Layer 15 of a small transformer language model trained on English Wikipedia (26 layers, counted from 0, width 128).
Take only the direct path to the model's output, skipping the later layers: a vector added to the residual stream pushes a token's score in proportion to its dot product with that token's output vector.

Output vectors of the tokens that the questions are about. A number n stands for n times 0.0097.
"ail": -13 59 50 2 22 36 4 6 -11 -37 2 17 -30 9 2 15 -32 10 20 -60 6 15 -13 7 -7 -13 -11 -1 36 38 4 -43 -45 26 -20 -44 -11 38 17 28 -23 -35 30 44 18 20 -66 -1 16 2 8 30 -17 0 -21 10 -6 10 -16 -8 -7 -7 -31 23 4 7 10 -3 14 -41 10 19 -5 13 5 52 -24 34 -1 -25 6 40 20 -2 69 7 -9 -1 -22 22 42 18 -14 34 21 -50 9 -11 11 -16 -25 46 -12 23 0 -33 -35 -31 11 55 -17 -12 16 -13 -21 -57 -19 13 -31 -4 -38 -30 19 16 -26 11 -11 -27
"or": -67 -22 -45 22 -12 -19 15 25 -29 4 -1 -28 -20 -12 -22 -6 8 -32 8 -13 -41 -15 -12 4 12 34 -8 -1 -9 44 63 -15 5 -9 -7 -15 -58 -45 -46 36 -25 9 -14 -2 -8 -25 -15 -3 7 -23 10 2 37 1 -13 -20 4 30 -22 12 11 35 -8 9 -18 -22 -25 14 -4 -3 8 -48 35 -9 20 1 -13 2 -18 -40 11 5 10 -11 -11 33 -12 -12 11 -4 -28 -1 10 6 9 -29 18 -4 -22 -2 -20 -26 29 48 15 -11 -9 2 28 -7 -14 -17 33 -10 -8 -1 -26 -6 -1 -19 6 50 36 -25 1 -1 -7 27
"s": 32 -5 11 42 2 -29 -20 9 16 -8 -27 26 3 28 41 -21 -24 -30 31 -14 -39 -23 -8 -24 18 26 -33 -9 -12 19 2 -40 -2 -25 19 -5 6 23 35 9 56 18 49 -11 8 -9 14 -8 -40 37 -23 -25 -39 13 -39 18 1 -1 28 -1 -22 6 19 -13 -26 -13 -50 16 2 16 -19 1 -24 -7 28 -16 0 -17 13 -15 -2 11 6 5 -25 16 19 17 52 -13 -25 -18 17 -10 -19 -8 -13 6 -22 -2 15 -3 -33 -27 -18 12 46 -2 48 -3 -27 -13 49 12 14 -22 -28 33 24 -18 -4 -12 26 32 31 19 -5 9
"ough": -33 10 -27 18 -3 35 1 -21 41 -31 38 4 -23 43 28 -27 -20 30 2 -13 6 -22 46 -41 -76 7 10 0 5 15 26 -14 12 28 10 13 -30 -18 13 7 -42 -59 25 29 -7 60 -55 7 13 51 -10 3 -26 -19 26 25 1 50 33 4 2 -14 -16 28 9 18 62 -27 -34 -9 -33 56 26 16 -17 34 -38 38 -34 -36 -20 35 20 2 53 33 -12 -15 -11 48 37 -4 -40 61 -2 -5 -5 3 35 5 45 -19 -20 35 -21 -13 26 -62 -13 7 -17 -16 19 -27 30 -2 -5 -21 1 -12 -6 -9 18 -8 22 43 -17 -25
"il": 2 -26 23 25 10 0 -6 -11 12 -18 14 -14 -45 27 -26 -46 -35 27 -16 10 -10 1 7 -19 -23 -59 -21 -1 23 29 56 6 9 -30 -50 -1 -21 7 29 20 -40 -12 -37 -37 36 -4 -19 21 -5 -39 -43 26 -6 6 -25 31 -6 -29 -49 -25 28 -14 -35 3 21 -18 10 -4 -10 -36 21 -28 -29 -5 2 16 -44 11 3 -32 14 8 26 -11 -10 16 2 1 -15 31 19 32 1 -9 23 -1 29 2 -17 -28 6 9 7 -9 31 -28 -36 -14 21 28 6 4 -18 -28 -21 1 -35 3 -15 -20 1 14 -30 -37 -9 -13 -8 15
"hed": 37 17 7 27 -32 -9 6 -12 -38 -24 4 -22 8 -21 -16 -22 37 4 -54 1 1 -2 -63 -26 26 -14 14 -56 2 45 14 30 17 16 28 -2 -62 -4 6 -17 -64 -33 3 6 -54 26 2 23 -12 -83 -47 -18 -9 -13 7 1 -21 38 3 -16 -16 -53 24 53 56 25 -23 1 12 -8 19 22 3 -47 5 41 -13 37 51 -46 17 24 -17 13 -32 30 -14 14 60 20 -13 -7 -38 -25 -12 -7 41 -34 28 -1 51 36 0 -20 -21 -58 25 -33 -13 63 53 49 29 3 -5 -5 6 36 5 23 14 -36 2 -48 43 27 27 -25
" 1": -3 17 -34 -20 -20 -2 11 -12 -13 22 -8 -28 31 14 12 -3 -20 8 -40 -15 19 -3 -25 22 -22 -17 20 -26 0 -6 -6 -13 -18 -13 -14 13 -15 11 -10 18 22 -8 25 -17 -22 30 6 -23 9 -15 -8 15 -17 19 1 2 24 -8 2 -31 -2 2 2 -12 -13 4 8 2 -13 -5 -12 -21 -7 10 -21 1 -20 2 6 -3 -13 1 6 14 -29 -6 -26 -10 26 -4 2 -5 -16 5 7 20 -3 -20 14 7 -32 6 0 14 6 -21 4 9 -16 27 -30 16 3 -19 -10 0 17 5 -12 7 -17 -18 8 -26 24 8 -5 -13
"ace": -19 22 -10 15 -36 58 -14 -1 -35 -39 -3 -30 -1 11 14 27 13 32 -6 18 -30 8 -4 17 -25 17 12 13 4 30 24 -18 -63 -25 21 0 -62 -5 8 23 15 -79 3 6 19 44 -43 32 -14 18 -7 45 -3 -17 18 -20 -14 17 68 -30 11 -44 -63 -16 26 -33 58 50 20 27 -38 -19 -4 56 -24 42 17 -6 10 -36 37 74 2 7 2 10 4 -3 -6 40 2 26 -23 9 -10 36 -19 6 27 -3 3 38 59 38 17 -22 41 -32 -5 -3 -45 7 50 -22 -13 19 -20 19 10 6 -46 24 45 -29 4 -17 -4 -5
"ent": -18 5 15 -17 12 -13 36 15 -9 42 19 -19 21 13 23 15 -8 -12 6 16 11 -30 37 16 57 40 -12 -29 19 21 -5 -8 11 -12 8 -37 -44 -42 18 38 -39 15 -39 -4 4 4 -40 10 14 23 -3 3 8 -36 22 -16 -15 4 -22 28 -2 -59 12 -7 -33 15 14 43 -22 -9 47 -10 3 -2 -12 33 16 53 36 -65 -6 -14 -6 -11 6 54 -6 -7 12 6 14 -15 18 27 -20 -9 9 -11 -23 -38 29 16 -6 19 -7 -54 -8 -28 20 -13 4 -18 -3 -20 -29 21 -17 37 -23 42 17 -31 -28 49 10 11 13 21
"ents": 12 -9 20 -21 44 13 34 -5 -18 -31 35 -44 -3 -15 44 11 -4 -16 -3 -10 18 17 28 0 38 33 -15 -42 1 12 -19 -17 -1 -6 24 -14 -47 -35 43 40 -9 -13 -33 19 45 -18 -57 10 -10 32 24 -11 18 -24 -14 20 -28 31 -16 -36 -30 -71 -14 5 -18 51 7 -31 -18 -42 28 -21 17 7 -12 47 14 23 18 -70 31 27 -12 24 16 63 -5 35 17 74 21 -25 17 6 33 -20 39 -36 -10 -48 35 -30 12 11 -57 -56 36 -47 25 27 -28 -31 17 37 -21 -40 -8 27 -46 28 16 -47 -22 8 17 -8 1 -7
"les": 21 -64 24 -28 -7 24 -27 23 -29 1 -8 51 -11 21 16 -46 -35 32 -29 6 23 20 -1 6 4 -20 -3 -38 -17 21 39 -2 7 -9 -33 1 -47 34 17 32 37 -21 -16 -26 -16 -23 -41 15 -22 -36 -13 40 -7 -21 -70 67 -29 4 34 5 -29 -24 16 20 17 -39 -13 -20 -29 -28 -2 25 14 6 -36 30 -10 -31 39 -21 44 13 40 12 12 43 -6 9 42 33 48 -3 -49 -7 1 -34 -25 4 -3 -10 26 10 48 14 -44 12 19 -24 28 46 -53 5 65 29 -6 -37 -8 40 -3 21 7 -18 61 -30 44 9 -17 1
"erson": 63 -76 -34 42 27 37 37 -8 -38 -35 -48 29 25 -11 58 -38 2 10 -27 -20 17 8 -20 38 -48 -25 17 -42 -24 39 68 -41 -64 1 4 31 -36 -23 11 6 13 22 7 16 -8 -32 -77 38 -54 -3 -38 8 -57 -3 -13 35 24 45 28 27 -29 -40 -47 33 -2 36 5 18 -8 22 -15 22 -3 22 -17 45 -22 50 -10 -50 9 29 -30 19 35 78 6 20 -11 -9 18 21 -10 -10 -1 -10 -18 6 32 -38 -3 -6 32 -3 23 -23 6 -18 27 27 -25 44 17 -18 -38 -5 -3 -7 -25 -9 5 50 8 -36 25 -21 14 -37
" University": -4 -8 -16 15 30 25 13 3 -30 -56 -31 -7 19 10 -12 11 30 -16 -29 27 24 20 -12 -10 -31 5 -21 -2 6 1 45 -11 -15 23 37 42 -12 -38 -18 1 -30 -28 -7 32 10 29 -7 13 13 -32 36 -10 -32 -24 -30 6 -6 12 -3 -66 11 -47 -58 2 42 -1 -11 -15 -10 -2 39 27 51 2 -11 15 -14 16 10 -85 13 21 -21 28 50 74 2 11 -24 10 -20 17 -51 50 17 26 -2 5 4 -20 14 21 35 -6 -69 -23 39 0 4 45 -10 22 36 39 3 -16 49 58 -27 -69 -2 -46 17 29 -2 27 -35 -13
"ood": -47 -41 -21 15 8 41 22 27 -21 -43 24 -21 -10 40 17 -47 9 -16 -24 -7 29 34 -6 -9 -25 -44 14 -31 -2 25 50 -32 12 -10 -39 -30 -50 4 -20 39 -19 -13 25 62 12 13 -29 -9 9 -46 2 -7 -11 -14 8 46 -15 26 -7 -62 32 -25 54 -20 12 1 -1 -15 -56 4 4 -10 33 29 -21 37 -27 13 57 -33 34 17 -8 1 11 16 -6 -6 -37 24 5 24 -12 38 21 -44 -8 -55 -16 4 -17 -7 12 -12 -3 -8 0 -30 -32 49 10 -32 36 10 -15 6 -22 -1 -38 -73 -21 -67 75 -18 26 33 -28 -19
"in": 1 -28 36 42 4 -13 1 33 -18 -27 -21 23 -31 3 -2 15 -42 6 25 14 -25 -9 9 -8 -13 35 -17 -28 12 17 3 14 1 -30 -36 27 -18 -18 -43 -15 -4 -17 7 8 16 9 -13 -21 24 20 -37 -1 -18 27 -17 1 -13 -20 -11 10 -6 -20 2 -18 9 -8 21 -18 -18 -31 24 -34 -29 -26 14 1 6 -5 -13 -20 -16 25 16 -18 -20 -1 17 -14 11 5 25 -16 1 20 1 41 16 -21 -12 -17 -7 18 50 -12 -10 -22 -48 -8 -16 -12 9 -44 9 16 -21 14 -15 27 -12 -39 18 28 -5 16 -7 26 9 3
"os": -14 -13 -26 35 29 24 -30 -1 -5 -18 18 44 25 -3 -23 -2 -2 -3 -14 -61 4 39 -2 14 -20 -4 -9 -26 -31 17 -26 -22 -18 -34 4 1 -46 -13 12 -7 14 -11 -18 -2 -16 18 -16 10 7 -9 -9 26 20 13 -11 -4 43 -9 -19 -45 4 -22 -34 18 -11 -10 -14 -16 -17 -11 2 -23 3 -10 -4 48 -2 -5 15 -54 12 3 -18 -4 3 21 8 -26 -38 12 -6 -29 51 20 -3 -7 17 16 -22 11 37 -19 -12 -42 12 51 1 8 -9 -2 -6 10 56 3 -5 28 -19 15 1 -5 9 19 1 -40 -5 -5 5 4
"ue": -7 -23 44 21 64 -22 -25 -3 -37 -26 -47 23 -26 11 21 18 44 -16 -55 -1 20 22 -7 19 -19 -15 36 -20 -12 57 20 -25 6 -4 -23 -54 -5 13 9 15 -32 -15 40 58 -6 -4 -4 35 -9 -15 31 32 -2 10 30 52 -50 24 2 13 1 -36 -51 -16 -36 25 52 14 -57 -16 52 -14 -13 35 -42 46 -23 6 16 -13 18 12 26 -3 -3 46 -12 2 -15 -6 -2 26 21 -12 35 -6 -16 -19 -27 -20 48 21 -10 23 -20 -3 5 -15 -6 19 21 -28 7 -15 -12 42 6 2 -47 11 -11 -22 54 -43 -61 26 -3 -17
" Apr": 13 -13 -7 6 8 6 2 -13 -13 -36 -28 -14 16 62 35 -45 25 61 -36 -17 50 24 -10 21 -2 -59 12 -24 18 -4 62 -25 -26 -1 6 -6 -10 -58 17 -2 -33 -61 59 39 30 18 -54 -10 -8 -9 -58 53 0 6 -16 7 0 25 -35 -36 13 -49 -41 7 44 28 36 -44 -56 -37 29 40 46 28 -20 58 -48 -16 15 -28 33 46 -1 39 14 49 -44 15 -6 13 24 36 -57 -28 6 -51 -36 -32 20 -13 4 -17 23 17 5 -26 -2 -26 -40 28 -56 38 35 -11 -8 2 -1 2 34 15 -23 -46 -1 11 5 11 -8 -26
"ly": -3 -13 -20 -10 11 -17 -30 -20 -68 17 4 2 0 -10 -44 -39 13 50 23 7 -15 8 -27 -30 -37 -83 -38 4 6 24 -20 -28 4 -30 -6 17 4 30 15 33 20 6 -22 -5 -15 -5 15 -13 -26 16 -32 30 -38 -34 17 10 -22 33 1 -6 -37 30 4 37 -11 7 -20 32 -51 67 14 26 8 30 -20 3 11 -28 38 -25 -26 -3 39 11 -6 48 7 -36 -48 -4 15 -41 3 42 -2 16 -14 15 12 -64 -23 60 68 10 -5 -50 -7 -22 35 -9 17 -19 55 -6 12 28 -45 4 38 20 27 -47 44 -33 43 41 1 11
"ame": -27 29 -15 -15 22 39 -37 -2 -1 13 1 8 11 3 11 39 11 2 8 -16 51 66 6 -3 -41 -6 -9 6 -9 20 -21 -31 11 39 -39 28 -52 -39 -46 14 -56 9 41 26 -10 43 17 -32 -14 -2 29 -11 -25 -11 9 -15 27 49 40 7 46 38 -4 10 39 15 15 -18 7 -20 -21 -21 -1 11 -7 63 -9 -54 20 -40 31 18 -16 -9 32 34 -12 -12 3 25 -37 21 1 -32 -23 -26 -33 -10 36 -2 -45 16 15 0 -46 -53 22 -33 28 38 -2 -9 -8 -38 19 29 -18 22 -28 -26 2 -33 -4 -18 5 51 8 -18
"uring": 19 10 3 61 3 -35 13 8 -46 -28 -25 10 -30 10 14 -63 6 -37 -50 -34 37 32 -54 -15 -22 -14 13 7 -29 14 34 -48 -11 25 -16 29 -19 -40 -41 42 -35 -18 22 35 -5 18 -46 49 -31 -34 43 1 -12 -24 29 7 -39 37 -7 24 -22 -15 -72 72 10 45 47 -19 -27 -65 9 -4 26 61 6 41 -20 -4 -23 -61 18 6 8 13 3 47 -27 29 -22 12 11 20 -33 31 41 -58 -18 -31 -36 -51 18 27 -37 -13 6 -66 16 -54 -26 55 -33 -3 65 -15 -13 -25 40 -18 -34 -9 -68 -45 -13 -12 -46 40 5 -3
"]": 3 -13 2 21 16 50 -16 -53 -70 -94 -32 -11 -41 22 79 -90 1 77 -4 -40 22 47 -53 -40 -9 -4 -6 -32 31 5 54 -21 -25 34 -33 9 -19 -36 -24 5 3 -39 39 -1 -3 -47 -55 35 -9 -13 12 -2 27 -36 18 -2 -30 35 -3 -73 16 -42 -6 37 -14 5 85 -44 2 -19 24 22 9 -1 -4 35 -30 13 -16 -4 22 17 -19 27 46 -16 -33 34 12 6 -25 -46 -19 -14 -24 1 -23 -30 13 -35 52 28 19 18 -32 -62 70 -29 -38 9 -44 -17 26 -10 -22 -10 40 55 -22 24 -29 -38 32 -9 58 2 -4 27
" other": 28 2 -28 51 -26 40 -13 3 -3 -17 -16 -13 26 -6 -6 -75 5 30 -35 -25 -5 10 13 14 -64 -26 -11 -74 -37 4 13 -5 -3 1 4 8 -16 12 -16 25 -10 -21 25 68 19 11 18 10 6 -31 -7 -30 -6 -35 -17 -3 -38 54 -5 -8 3 -25 -54 34 -20 18 48 -30 -51 -9 27 1 -2 15 -39 -1 6 14 3 -5 -27 0 -24 41 -12 52 -42 50 -30 25 19 19 -4 -4 -23 -27 19 -20 -9 -8 -9 25 21 1 21 -32 21 -11 -37 35 -32 35 12 48 -23 -19 -10 2 -30 -25 9 -39 -7 -34 -17 -6 -21 -16
"oin": 43 -19 -4 12 37 -8 -17 10 -21 -4 -27 33 39 6 8 -31 -30 -50 3 -51 -9 1 16 34 -21 -39 30 -67 -8 28 -29 -47 -58 31 30 -6 -39 -56 -27 33 4 4 -7 38 -28 -23 -5 43 -12 -17 -48 12 -47 -26 -55 45 -2 -7 18 -35 -29 -44 -15 10 41 33 13 20 -6 -3 -26 4 1 11 -6 59 -6 -30 -4 -40 5 32 -30 6 46 4 1 20 29 5 19 18 2 15 32 -26 -11 -6 5 -18 -20 -2 15 -1 32 -12 -2 -20 -1 16 12 5 55 8 -33 1 -15 -23 12 14 5 -53 29 -38 -5 -3 36 -28
"r": 16 -23 -6 -22 -20 -16 -34 -6 -21 -33 -19 -2 -15 14 16 -11 -27 -16 15 11 -3 -15 -13 6 -9 18 -20 10 2 29 -24 -22 -5 -9 -8 -12 -13 6 -41 40 -15 -8 23 28 -40 -21 -38 -33 28 -33 5 50 8 2 -2 -11 -14 23 9 41 -10 -52 6 15 2 -6 -21 3 -20 -26 -46 15 -5 -27 26 0 10 4 13 12 1 -39 -39 -8 -39 9 17 3 -31 0 -10 -5 20 47 4 21 -2 -35 -18 8 -17 0 15 -4 34 42 4 -13 39 9 -30 -43 35 -61 -6 -27 0 20 30 -38 20 -4 1 16 -27 2 -40 11
"ial": 60 22 4 24 -1 36 43 -20 -31 -52 10 -30 -25 26 19 -28 -16 -45 -28 -16 -7 -36 -22 16 12 -29 -12 2 -18 25 -40 5 -17 48 -38 2 -46 27 5 20 42 -17 3 23 -43 28 -55 -21 -16 -2 35 54 34 -33 -4 -3 -38 27 -79 -9 -1 1 -41 10 -6 0 -42 -42 -10 -27 -1 -3 4 -16 -49 38 -54 10 32 -9 -7 10 -18 3 -5 34 -17 -16 13 -10 34 -19 -39 -9 4 13 -25 3 28 11 2 -3 61 29 -67 -24 -28 -34 8 39 24 -4 13 -2 18 33 4 51 31 -13 -26 -32 0 -8 -30 28 31 28
"om": -36 20 4 -36 4 -4 25 -26 -35 -17 9 -8 -24 -1 8 7 -2 34 2 14 -2 33 -2 -19 -6 29 19 -20 0 23 -5 -46 4 -9 1 -29 -60 8 -5 16 -30 -52 22 -3 -1 12 10 -7 30 -33 -12 -42 -8 -3 9 0 -24 12 -30 22 6 38 -33 18 1 1 1 -51 -14 3 -17 9 11 -24 11 17 31 13 1 -43 26 25 26 -11 34 11 -8 8 -31 -2 16 23 28 4 -9 13 24 31 -26 -22 22 13 -25 -9 -26 5 33 -14 41 28 7 -20 -19 -17 -41 -40 -21 18 37 -29 7 61 33 29 -18 26 -7 1

Each question shows what one neuron of this layer's MLP adds at an activation of 1. A number n stands for n times 0.0046.

n72: -31 9 13 -13 19 -17 8 -16 16 -9 40 -20 9 10 -40 -50 12 5 -1 21 0 28 -4 24 -31 46 -4 11 21 -23 -5 6 -22 2 10 22 34 -44 -43 28 10 2 32 -31 26 19 6 5 45 -32 7 -28 -8 48 1 6 0 -3 -21 -9 -7 -21 1 22 24 7 -9 -50 -23 3 -2 -3 20 -8 15 -1 -24 29 -6 -32 -41 1 3 36 20 6 2 10 0 -13 19 -12 -17 35 29 2 -5 -1 15 -4 -16 12 45 -2 -8 -51 1 -31 -28 -3 17 27 1 45 14 -19 23 -11 2 -65 10 -7 4 -4 19 35 -10 12
Pushed up most: " University"

n14: 42 -8 2 -10 15 4 -12 -42 -10 14 34 -2 -13 -18 -13 -9 10 21 56 42 -10 -7 4 -37 -11 -14 -12 32 26 -39 20 14 27 -54 -31 26 14 9 11 -6 -7 -2 13 -22 34 11 25 31 -20 18 -7 23 -1 -46 -9 -27 3 -4 28 3 0 12 -1 -3 21 1 -15 -1 19 51 -8 1 -25 33 3 7 16 12 38 -18 32 1 20 64 12 26 39 -12 6 7 5 4 20 11 -46 15 -35 44 -13 29 -56 -58 26 17 7 9 -33 -6 -13 -7 7 5 -26 45 -4 20 -17 7 -11 -28 17 16 2 -26 20 -18 -26 58
Pushed down most: "uring"

n67: -9 -8 -2 11 0 -30 10 7 -32 -16 -16 -2 -47 -6 35 -24 28 11 22 -3 19 -36 -37 65 26 69 -4 -53 -18 -2 -16 18 -62 -48 -20 -7 15 12 -22 -2 -2 -40 -12 -25 2 -9 13 -3 -11 -30 4 -50 -8 -35 -20 -35 16 12 8 36 -19 -10 17 9 31 6 -57 18 15 10 -41 -5 -3 14 -2 11 10 28 35 -19 -6 -28 -25 9 32 -9 -4 -7 27 -25 -4 15 -47 -15 -5 13 -39 1 25 -23 -45 51 -17 -10 20 -14 -14 -30 -42 10 2 1 25 33 12 4 -23 0 9 -41 3 6 -12 -10 -2 22 -33 -7
Which two tokens does it push up most, strongest first? "hed", "erson"

n56: 4 2 -25 34 -42 61 28 -13 -13 0 -39 -19 32 21 34 -20 -41 -13 -17 28 -4 -22 -9 -17 0 1 -29 -13 -6 -37 -33 -4 1 47 3 -16 15 -41 -15 -1 10 16 3 56 1 19 -31 -12 0 26 -10 -19 20 -12 -22 -8 11 58 -10 17 25 -26 -25 8 13 -24 15 -33 -21 -20 17 -29 37 21 29 34 -16 4 37 22 39 -4 -2 29 1 19 -3 -6 3 50 -8 -22 16 -19 7 -21 12 -24 15 42 0 29 16 -29 41 -6 16 -38 18 40 55 18 16 9 -3 -30 28 -30 -16 -34 23 9 -12 8 9 32 -9 -23
Pushed down most: "ly"

n55: 25 9 5 -15 -1 -4 18 -34 33 -11 12 -12 17 10 -42 1 -4 -5 16 11 18 12 -21 -3 7 1 42 5 11 -8 7 10 0 11 6 -20 -19 16 -2 -14 16 -8 17 -16 -30 -17 -6 52 -23 14 -1 8 2 -50 -3 -9 54 -30 -32 44 -27 5 2 -20 20 -18 -31 2 25 32 -48 55 7 0 28 24 37 11 26 -10 32 -8 -19 1 14 26 7 -5 42 22 -46 -2 -16 -1 -21 31 15 13 2 -1 9 -14 -24 -40 14 -7 23 -43 7 11 25 -16 -43 -27 15 -46 -11 -10 -12 53 51 0 -6 51 26 12 8 11
Pushed up most: "hed"

n34: 10 34 0 -31 -9 35 7 -47 -19 -16 -4 -12 3 -4 -36 8 -36 -41 21 -23 0 40 19 -22 -15 -36 -38 14 10 7 -2 -48 4 -17 -30 -33 -24 2 -14 3 22 -37 -8 12 32 -20 -21 25 -21 -16 29 -3 -23 -29 -25 10 13 -28 -11 12 29 39 -2 -3 -10 17 9 -1 15 -14 -8 2 -6 -6 -6 33 13 56 -20 12 15 -5 20 -20 5 -26 -18 -31 45 1 -6 32 23 5 6 -51 3 45 3 17 -16 -7 24 12 38 29 -19 -3 6 22 19 -25 -41 -39 -22 -45 65 -15 33 48 -7 12 -12 5 -30 -11 64 -24
Pushed down most: " University"

n51: -5 -8 -36 -51 -37 -25 11 18 13 44 9 -32 39 2 -9 -18 11 7 -60 -7 21 15 5 10 18 20 -35 -30 -13 9 11 10 11 -27 -13 14 3 38 -13 11 -6 9 30 -42 -8 2 29 6 42 8 31 11 17 -2 -34 21 -13 -11 28 -12 -9 13 -6 12 -12 0 -4 14 20 5 26 -18 -4 -15 -37 -44 4 -10 29 4 -10 -12 -3 21 -18 -14 -44 67 -8 -2 -19 -30 16 22 -6 -4 -36 -11 3 14 18 43 22 -21 -7 0 -1 40 13 5 -4 8 4 4 -24 25 25 4 -38 36 -20 -6 28 16 37 -6 -5 -5
Pushed up most: " 1"

n13: -3 -26 17 -18 27 13 33 -1 -18 18 -28 4 55 47 19 1 20 1 4 11 1 -10 -13 10 -6 9 -7 5 -20 -35 39 -3 -5 2 47 15 -8 -14 6 -9 12 11 18 35 3 7 -4 -24 0 -2 -48 11 37 -18 -11 13 9 11 1 -11 -4 16 -5 14 -8 -3 11 -14 -7 -5 -26 30 -7 -11 40 -27 -18 -21 -5 -17 -49 27 -27 12 15 -8 -14 -23 -18 -39 25 12 15 -3 -39 17 -5 -19 11 -11 45 -10 11 0 -12 32 2 -77 16 27 -29 12 -26 -1 3 30 13 16 22 5 -38 -19 11 -54 -14 10 -27 18
Pushed up most: " Apr"

n88: 2 -11 -16 45 2 -10 -36 34 20 -20 -7 -36 -6 4 10 -20 -8 -1 2 17 -29 1 2 32 -5 -23 8 17 -29 -63 15 -38 -22 -10 -11 -2 2 10 29 5 34 -13 8 31 -17 9 -5 39 7 9 -3 -21 12 -19 -19 48 -13 -9 2 12 -13 -3 -37 -27 -45 4 -51 12 -10 -11 23 -25 -39 -20 39 -32 -7 -1 -37 -35 -19 -4 16 -2 3 27 21 5 31 12 7 -17 -1 -61 -17 -2 -41 1 41 5 24 -12 6 8 18 27 24 32 10 27 -8 7 -11 31 9 32 5 12 28 -44 50 -48 -6 -16 1 -16 6 -2
Pushed up most: "s"

n97: -20 4 33 -36 28 -7 -38 17 37 20 18 2 -29 25 63 -40 -10 10 -2 60 -20 -39 16 36 -13 -36 -42 -3 13 10 23 8 50 -8 -18 10 5 -7 -16 12 -49 30 25 15 0 -25 -18 37 15 16 20 -21 21 3 -4 45 -5 25 -5 20 -4 -32 4 -43 -8 11 -33 0 -2 -10 7 15 -17 8 -12 8 3 18 16 3 -11 -31 -28 93 -11 22 -12 -14 -4 10 -13 -17 -23 5 -15 -7 -21 -40 -2 -2 -19 -30 -29 11 2 32 -25 -1 -17 43 4 -4 5 9 -44 -2 -27 0 44 -19 12 3 -22 27 -17 11 -25 3
Pushed down most: "ace"

n54: -4 -8 3 21 45 27 14 -16 -6 1 -44 -27 30 -4 16 -16 -6 19 3 -10 -6 -13 -12 14 -48 -22 15 -29 -4 15 22 -22 -13 1 11 2 3 -21 -26 -35 -13 -25 -28 3 16 55 -8 -5 22 -19 26 26 16 -9 -29 21 -24 13 -22 32 37 -22 -7 12 3 -5 21 -25 0 -40 9 20 24 35 25 19 -2 30 24 -39 38 -25 0 63 -15 19 -35 41 9 24 -17 31 10 4 -30 -26 -33 20 17 -19 29 40 52 10 13 -43 -6 -29 8 21 -37 7 -5 18 2 -5 8 20 32 -52 -1 -8 10 14 4 12 -8 -59
Pushed down most: "s"

n164: -43 -2 -29 2 -9 -9 -8 -4 -12 -25 3 23 22 9 30 -10 6 -40 -2 -29 13 -39 18 22 45 38 -34 -14 16 -37 9 8 0 29 -9 -18 -8 -10 15 -21 -10 -7 1 11 13 -21 17 9 36 36 -12 16 52 2 11 -2 9 -5 1 -28 -6 12 -5 -4 -15 0 5 -24 -31 -28 9 -1 -1 -19 9 -5 27 14 -20 5 -21 10 -35 66 30 16 -3 -14 -29 0 -9 -56 37 18 -28 2 24 -18 -8 -6 17 -18 -4 47 -31 23 6 55 34 2 -28 -29 -33 -3 -15 -56 9 -13 -22 -9 0 11 -12 3 -23 -27 -40 3
Pushed up most: "ents"

n45: 28 26 22 -23 33 -8 18 -6 -1 16 57 -27 -3 -58 12 -13 -1 28 21 -16 57 -11 0 -39 -43 20 9 -28 -16 3 16 0 -2 27 -23 -17 8 -70 -9 -13 -12 19 -17 -9 -11 2 -12 18 -29 16 -19 11 2 13 -22 -16 22 38 25 38 -14 28 7 -65 -7 -16 15 13 12 10 -24 30 10 -18 -8 -37 -9 -19 63 15 11 7 -4 -28 -5 8 -3 24 16 -14 -23 29 -24 -34 -53 -23 6 -1 0 -22 -8 -12 63 -26 -4 4 26 13 20 10 16 15 -43 0 -8 -23 -17 15 -1 4 -21 18 31 4 9 8 -3 -29
Which two tokens does it push up most, strongest first? "ame", "erson"

n25: 40 -30 12 9 10 -19 -6 -19 -29 -23 3 16 19 0 12 -6 38 -45 -4 -4 24 16 -21 -23 -9 -22 4 0 -19 16 5 -18 12 4 -21 -63 -21 21 17 16 53 -2 8 41 -14 -45 13 3 27 0 -25 -14 1 18 -35 -7 5 20 44 -2 -6 22 31 24 2 -17 23 3 9 2 18 19 -13 -8 23 21 -13 12 9 4 -27 -13 -38 15 15 -8 36 7 -16 -2 -29 -16 -35 4 -21 30 18 20 27 15 20 -47 -17 45 10 -16 6 -50 27 -16 10 -54 -2 36 25 30 13 36 -31 32 -12 11 32 4 23 30 -2 -37
Pushed up most: "]"

n163: 14 -19 -12 -49 -23 -16 -46 -12 7 -2 -11 28 -5 -3 -18 17 -20 16 12 11 -9 34 -26 -6 25 22 -21 4 30 -47 8 -1 -3 -4 -20 8 3 -17 19 -26 -12 -10 31 19 -6 -21 -25 7 15 9 23 -17 -39 -31 19 15 23 -23 46 21 13 6 53 31 -56 2 -13 6 40 14 16 -20 -51 -22 -15 -4 -34 64 -17 -20 4 17 16 -25 -12 27 -11 -25 9 9 14 11 6 -15 -5 23 25 -35 13 -15 29 17 21 -12 21 -42 -10 -31 5 13 -29 14 -3 -71 4 5 5 0 0 47 8 32 -15 12 -57 10 19 -1
Pushed down most: "ood"

n3: 10 -3 -9 -42 -12 14 21 -44 -34 36 1 17 -5 -33 6 8 -45 41 -17 -2 -11 -13 13 4 27 35 18 17 10 24 -17 -18 11 6 2 4 -12 -2 -36 -17 24 10 26 3 -7 22 6 -2 31 -10 -15 28 32 -35 -39 3 24 2 -19 47 11 14 -14 3 30 2 7 -16 15 -11 9 -7 3 -14 4 4 17 17 -29 -2 -9 18 51 17 29 -17 -26 -24 35 2 -27 -14 60 12 -28 17 -14 19 12 4 7 -50 -21 15 51 -13 12 -10 -8 17 -7 22 -8 -8 -21 -24 0 0 39 -38 -27 11 -13 11 5 -31 38 9
Pushed up most: "om"

n137: 31 -3 -30 3 -6 7 -21 -20 -15 27 12 -44 2 31 -51 -3 -15 30 18 -27 37 7 -6 -2 43 -13 -5 -4 -15 74 28 9 32 -15 4 -6 -10 -32 -38 12 -38 -15 -32 -24 9 -35 29 -24 -24 13 -3 6 30 54 9 -6 31 15 2 18 -43 -22 12 -28 27 2 -27 -13 -34 2 48 -10 33 1 5 -4 -1 18 -29 18 8 -14 -9 -45 8 37 2 27 -4 28 32 -17 19 -17 -24 -15 -16 1 32 -1 19 -22 -23 6 20 -16 -51 34 8 -42 1 2 -16 -6 -9 -11 -20 36 -1 6 -7 -6 -29 7 -17 -33 4 48
Pushed down most: "ace"